Layer 5 of a small transformer language model trained on English Wikipedia (10 layers, counted from 0, width 128).
A neuron's activation on a vector x is SiLU(gate . x) times (in . x), where the dot is the dot product.
The model reads these tokens: "b" "ry" "olog" "ist" " Wal" "ter" " Gar"

The vector x that enters this layer's MLP at each token. A number n stands for (n - 500) times 0.0064.
0 "b": 524 425 262 450 255 509 410 368 501 253 390 504 482 632 494 592 556 279 374 339 704 444 425 511 518 426 373 554 421 661 411 254 594 609 377 410 517 384 564 663 549 540 403 669 520 815 605 493 401 535 452 577 468 464 418 534 296 436 978 428 640 720 318 792 477 678 319 735 574 544 519 720 339 532 177 382 561 580 461 340 331 276 533 588 598 297 532 452 503 581 501 336 461 477 548 487 467 669 570 599 359 344 569 403 450 432 540 334 558 228 313 439 554 540 637 228 397 405 592 511 471 440 464 411 489 645 687 602
1 "ry": 600 333 261 620 327 460 550 496 455 305 562 391 481 669 521 716 588 513 324 339 595 425 393 314 569 483 345 504 383 596 454 425 508 671 396 471 557 692 542 629 487 530 386 536 529 591 715 562 508 428 504 465 311 485 486 607 369 310 942 487 502 449 228 587 703 574 439 487 526 474 430 639 288 643 218 536 493 474 482 201 509 545 620 568 515 468 508 411 389 294 660 280 552 308 627 549 337 484 621 450 575 570 511 484 456 201 479 397 625 222 351 452 504 493 505 217 461 326 333 462 404 493 281 342 587 756 765 566
2 "olog": 470 461 506 495 552 398 566 609 388 390 671 399 574 544 342 540 649 523 484 366 515 376 474 567 411 417 420 411 399 668 672 441 589 628 210 596 543 790 426 590 415 476 339 381 520 659 872 397 450 438 528 463 414 534 529 439 325 438 592 539 465 685 477 574 632 705 320 689 488 608 457 432 232 604 173 589 664 603 711 254 506 566 609 538 604 261 497 574 322 375 766 176 588 191 560 637 273 553 692 502 483 619 593 501 291 464 557 409 520 429 414 267 542 401 450 445 682 480 559 315 317 444 533 386 471 688 763 361
3 "ist": 625 529 488 529 363 589 468 579 399 449 599 383 475 631 448 633 674 483 450 489 587 423 366 617 434 445 417 444 394 796 668 370 555 694 230 689 605 624 591 380 244 640 468 461 561 641 576 431 382 415 493 489 495 422 564 473 431 238 686 508 388 430 497 595 607 626 386 672 441 622 286 589 440 531 202 479 661 290 562 209 79 447 336 582 581 378 587 448 181 315 739 348 570 398 456 626 314 363 779 506 476 558 569 486 401 480 663 256 481 533 494 336 392 372 427 479 443 515 644 431 305 533 505 502 450 599 585 469
4 " Wal": 495 364 610 446 584 593 496 702 511 464 716 426 385 662 336 574 608 561 369 433 683 646 356 503 480 435 489 523 713 655 466 481 581 506 502 502 507 486 685 120 364 469 678 546 481 696 431 574 703 222 827 588 423 504 683 401 564 218 709 541 612 391 244 526 413 551 289 487 475 441 239 445 144 602 144 481 697 352 404 396 422 474 563 539 525 385 511 524 391 283 573 507 580 439 542 463 427 685 686 459 553 735 454 491 505 481 385 403 212 486 392 563 471 559 643 372 470 595 471 379 461 484 364 87 666 262 560 510
5 "ter": 655 242 539 328 243 670 554 274 452 589 383 410 495 368 445 753 534 711 388 499 688 496 474 317 432 422 531 455 597 421 670 486 410 441 388 513 718 433 466 558 261 497 475 815 518 431 542 574 391 476 692 434 404 395 657 493 325 270 803 479 468 356 415 597 561 528 339 596 491 306 377 435 279 707 288 444 465 439 383 406 494 462 645 368 338 563 521 545 419 427 678 526 585 630 362 414 678 588 740 421 562 806 666 387 510 457 499 618 351 345 716 729 703 589 409 206 733 511 518 562 495 676 449 178 539 328 435 466
6 " Gar": 494 433 773 330 283 629 549 385 439 504 643 350 558 664 375 588 429 624 461 341 703 512 461 490 654 425 632 387 524 509 708 496 687 650 487 410 624 461 617 383 372 507 706 599 672 625 793 458 472 376 804 596 276 582 484 394 406 225 805 443 474 527 476 526 429 538 456 528 580 477 273 476 434 688 337 550 437 423 332 380 775 322 311 622 483 374 313 501 501 246 467 379 476 391 493 499 731 614 599 428 785 713 456 456 451 424 661 362 414 490 517 781 878 617 588 415 403 432 533 280 531 513 503 308 451 552 688 511

Each question shows the input weights of one neuron of the MLP. A number n stands for (n - 500) times 0.00083.

n184 gate: 379 594 626 391 466 376 744 483 442 500 510 480 689 581 428 454 587 585 507 416 354 562 550 546 379 560 444 645 619 414 533 526 549 497 536 355 549 477 564 371 517 506 400 400 484 444 510 640 565 635 410 550 622 297 487 806 632 666 399 377 616 467 566 497 394 319 583 547 268 403 599 285 703 625 547 459 371 392 575 350 298 435 476 443 578 486 446 479 734 581 389 573 387 293 500 626 524 536 601 640 378 684 547 532 586 460 437 535 424 372 463 564 352 600 464 244 671 561 480 734 433 255 436 458 331 611 590 510
n184 in: 674 682 500 513 615 650 541 446 559 480 457 381 389 592 694 453 381 467 566 439 562 270 653 537 660 608 490 388 534 524 520 517 327 277 467 436 472 439 657 415 463 442 503 712 323 440 536 528 407 342 541 375 540 517 544 590 651 573 449 389 716 310 570 520 674 581 604 442 674 598 497 349 409 641 527 569 584 698 614 318 699 553 439 230 565 444 535 549 533 469 603 605 658 564 513 409 442 335 616 870 393 555 397 696 352 544 456 504 313 336 370 432 405 632 394 437 493 448 513 493 582 432 634 490 419 526 649 493
Which token does this neuron like most? 6 " Gar"

n306 gate: 559 570 351 494 540 557 517 339 450 558 266 430 647 389 568 477 546 510 370 552 397 466 427 503 446 519 366 344 497 649 428 681 561 781 535 645 459 412 668 396 629 587 666 453 516 632 538 420 520 550 372 516 452 354 723 570 520 475 411 280 718 458 684 448 409 438 506 559 615 426 448 547 555 439 279 606 484 701 440 654 390 529 556 471 573 597 636 614 570 467 465 377 562 513 541 442 321 749 431 640 487 463 467 638 529 487 591 520 452 506 740 359 500 445 427 514 553 241 548 474 634 687 559 602 397 264 513 535
n306 in: 398 482 434 439 528 659 491 633 610 494 261 506 547 642 451 406 550 506 453 407 368 367 520 665 509 518 346 420 638 626 624 563 336 563 747 689 571 463 506 446 619 444 697 491 530 718 392 387 462 322 423 255 555 432 555 447 456 650 516 305 396 407 579 349 524 418 472 497 360 430 418 510 386 519 472 357 521 500 453 550 295 581 391 469 519 427 600 626 539 497 467 626 417 478 356 558 606 524 481 620 421 522 612 699 549 522 482 373 369 442 565 410 553 506 536 583 591 455 376 491 611 522 590 699 616 566 368 661
On which token does it fire most, and how strongly? 1 "ry", at about 0.36

n266 gate: 454 355 526 497 673 520 668 532 556 494 500 538 715 477 408 465 422 395 407 575 615 443 439 494 573 555 430 751 285 387 319 535 524 459 544 484 642 490 480 516 516 747 571 453 452 414 396 629 530 611 438 375 353 423 571 530 372 390 294 738 477 503 407 354 587 466 542 347 318 741 586 624 571 588 223 474 471 320 533 649 442 415 539 432 287 596 543 387 566 578 468 468 587 335 478 365 464 465 474 380 564 516 713 730 593 526 568 523 478 366 529 445 412 461 610 336 540 384 497 600 461 474 533 440 446 715 390 650
n266 in: 497 569 366 584 351 819 606 409 424 440 445 530 380 283 430 576 585 470 503 381 377 451 276 607 394 487 480 476 577 480 601 395 644 657 594 280 447 564 395 412 807 452 305 383 500 533 392 349 383 630 436 453 477 490 547 671 647 530 490 421 255 338 623 358 484 673 413 385 374 465 483 542 406 356 531 320 540 347 404 493 343 283 564 450 435 594 548 611 595 480 460 480 309 439 516 537 421 503 463 534 636 445 452 409 547 497 577 364 593 301 588 375 537 487 621 605 689 555 530 544 300 436 422 641 673 329 406 520
On which three tokens does it fire most, strongest first? 6 " Gar", 4 " Wal", 2 "olog"

n116 gate: 419 452 651 494 411 516 484 469 519 525 440 400 497 388 591 668 531 524 383 410 421 417 503 540 382 482 376 529 804 457 686 458 419 527 491 255 519 426 400 545 271 580 543 553 688 418 329 383 487 509 531 522 488 478 307 305 622 563 312 289 561 503 368 605 566 453 332 547 553 497 436 471 549 539 375 581 580 372 733 411 386 389 584 325 585 392 522 399 641 540 367 672 408 574 470 451 691 543 366 429 527 591 612 360 564 516 395 372 482 585 447 509 453 367 377 298 487 530 391 438 599 503 428 503 488 488 389 607
n116 in: 538 469 442 465 396 578 500 589 435 522 316 429 396 494 478 359 443 410 617 627 452 454 631 494 463 491 460 720 434 670 475 515 669 614 619 566 443 487 375 680 547 554 652 272 500 494 577 461 348 574 424 613 340 551 550 594 625 441 622 584 443 341 754 487 365 585 632 468 586 602 509 408 310 292 545 295 437 561 384 544 409 654 663 550 683 487 452 367 494 478 453 355 393 541 352 450 709 462 567 532 615 558 353 579 403 395 494 572 537 550 510 529 497 595 438 569 238 647 547 637 576 398 378 290 450 543 630 566
Which token does this neuron like most? 2 "olog"

n105 gate: 474 443 382 429 610 587 477 510 662 567 312 376 544 467 245 656 572 248 642 546 510 497 467 397 424 645 452 554 503 484 513 213 568 400 559 603 412 500 445 572 772 454 523 653 525 548 418 348 503 536 328 597 378 426 420 516 605 513 444 460 442 393 497 400 500 562 436 356 301 460 535 429 471 675 284 644 731 350 358 479 555 368 360 394 474 607 484 623 550 614 313 503 651 471 481 433 510 574 533 380 312 609 579 491 474 591 393 249 452 659 536 474 549 452 651 406 579 412 404 643 575 448 490 516 369 364 642 481
n105 in: 563 268 624 391 519 523 367 519 337 571 497 656 512 459 408 555 280 475 375 538 484 455 635 686 503 469 420 419 544 643 472 348 317 394 267 382 533 528 680 521 485 774 544 533 525 497 549 465 516 402 484 344 556 625 444 414 532 503 386 494 494 597 562 318 503 595 472 491 538 536 549 519 488 650 592 465 500 554 341 721 553 652 387 466 373 542 551 417 326 431 601 550 534 475 351 509 456 587 535 472 568 468 380 654 550 481 475 481 380 605 491 340 450 269 534 688 494 464 595 544 478 588 598 543 512 289 753 250
Which token does this neuron like most? 1 "ry"

n36 gate: 577 430 619 500 515 450 717 374 314 740 646 570 563 423 466 590 540 587 448 534 575 433 618 619 438 469 553 577 446 440 446 380 209 373 395 500 557 345 362 481 542 524 420 525 503 531 555 631 465 633 431 591 393 412 534 506 566 428 336 477 381 352 548 192 528 481 446 649 397 476 680 411 511 515 572 486 441 425 413 567 375 617 661 330 520 386 465 635 533 546 514 446 404 412 503 409 633 489 601 486 407 616 561 385 588 503 429 447 649 539 437 480 575 446 467 479 389 514 615 494 560 463 373 533 415 458 452 497
n36 in: 278 379 269 577 663 433 592 575 459 481 320 637 545 506 613 616 559 537 322 516 449 462 311 509 485 404 582 506 549 540 584 433 513 452 503 583 650 453 362 347 558 506 562 458 558 509 400 494 532 494 768 324 690 515 457 598 579 552 456 589 410 460 638 313 491 657 719 506 444 668 273 474 494 743 629 500 500 651 576 360 590 418 484 550 450 653 437 516 621 547 530 364 519 447 400 642 459 466 334 506 619 617 538 422 466 585 553 494 365 353 786 600 434 435 415 374 459 578 506 609 494 450 626 564 540 527 444 528
On which three tokens does it fire most, strongest first? 0 "b", 5 "ter", 1 "ry"

n87 gate: 510 536 562 662 507 503 217 568 378 106 369 789 458 428 527 450 548 340 576 524 673 486 548 348 490 476 620 616 561 378 531 510 457 493 451 712 493 428 445 539 581 591 544 448 517 396 474 334 670 493 657 507 547 510 635 500 349 503 572 441 314 456 436 412 674 455 729 726 548 447 618 581 405 394 545 630 530 555 472 584 321 553 438 466 524 350 237 538 672 514 580 581 517 588 365 328 348 402 733 367 564 642 558 585 497 592 544 282 634 701 414 497 613 402 606 387 597 415 607 507 353 603 582 457 429 527 544 483
n87 in: 503 552 619 500 440 827 434 388 593 471 500 523 523 447 604 590 524 555 590 403 644 421 533 672 388 345 382 451 535 512 212 457 534 489 619 468 395 648 479 463 602 332 222 489 486 618 480 458 497 390 397 500 491 427 666 524 449 446 530 584 380 468 640 282 588 500 389 441 577 412 404 588 529 583 542 503 483 536 467 525 301 414 577 500 697 576 506 473 397 447 278 439 404 438 500 643 351 509 453 512 390 539 580 489 579 541 427 691 462 567 607 509 429 477 237 436 491 457 552 524 532 364 414 546 483 425 491 541
Which token does this neuron like most? 3 "ist"

n195 gate: 390 440 525 552 582 569 345 574 537 548 447 371 606 494 356 623 475 287 525 475 497 456 546 430 557 409 428 544 679 430 387 476 656 376 553 382 330 555 500 429 621 299 439 441 455 536 613 643 743 367 622 339 687 476 573 441 451 485 324 600 697 402 461 546 255 392 512 518 429 459 639 472 558 519 589 213 730 525 528 490 427 438 512 521 438 497 413 368 533 512 446 406 533 445 369 352 432 685 633 399 527 469 602 521 485 546 582 456 530 545 602 246 472 424 637 516 603 426 326 549 577 469 420 578 521 434 469 479
n195 in: 512 304 655 566 403 581 423 509 553 606 600 446 605 561 569 578 472 296 397 745 636 650 440 548 575 439 536 513 530 297 500 503 710 497 553 437 526 772 448 535 575 439 364 687 434 632 639 652 543 352 402 557 548 546 672 550 509 408 457 680 612 585 422 345 391 517 416 540 509 516 539 421 612 538 374 466 618 485 674 471 491 592 442 564 441 541 336 428 539 506 494 415 467 466 361 367 552 687 546 424 467 559 497 459 446 632 457 553 398 611 472 476 659 433 479 550 711 526 311 637 570 310 537 565 518 500 707 599
On which two tokens does it fire most, strongest first? 4 " Wal", 3 "ist"

n16 gate: 565 640 525 492 569 536 560 380 359 618 482 458 388 718 420 444 416 508 561 424 654 597 477 653 553 594 550 438 503 513 573 558 472 547 416 388 460 641 432 521 452 425 570 440 473 420 410 580 442 390 552 497 401 527 489 539 533 540 464 525 516 473 302 592 437 590 540 424 459 450 425 486 446 461 344 322 430 508 362 610 301 426 587 524 648 517 453 500 342 312 489 400 516 503 434 481 445 420 497 457 692 428 281 492 336 486 424 262 508 583 522 481 511 419 555 436 412 605 551 392 495 440 585 513 385 312 676 513
n16 in: 486 604 408 514 472 641 458 514 511 579 678 532 534 390 489 424 572 341 559 569 511 508 322 500 557 262 505 503 473 587 473 669 795 619 564 391 353 618 530 540 408 510 568 360 508 592 415 522 576 458 483 478 617 467 372 542 514 412 439 335 402 448 424 423 513 456 233 613 539 517 606 395 610 328 475 461 544 481 651 482 503 433 497 688 419 461 592 480 535 453 610 475 486 486 372 617 375 527 572 404 432 584 553 685 533 475 610 662 424 376 486 574 500 596 521 312 562 545 492 544 533 528 439 521 484 559 456 524
On which three tokens does it fire most, strongest first? 3 "ist", 4 " Wal", 2 "olog"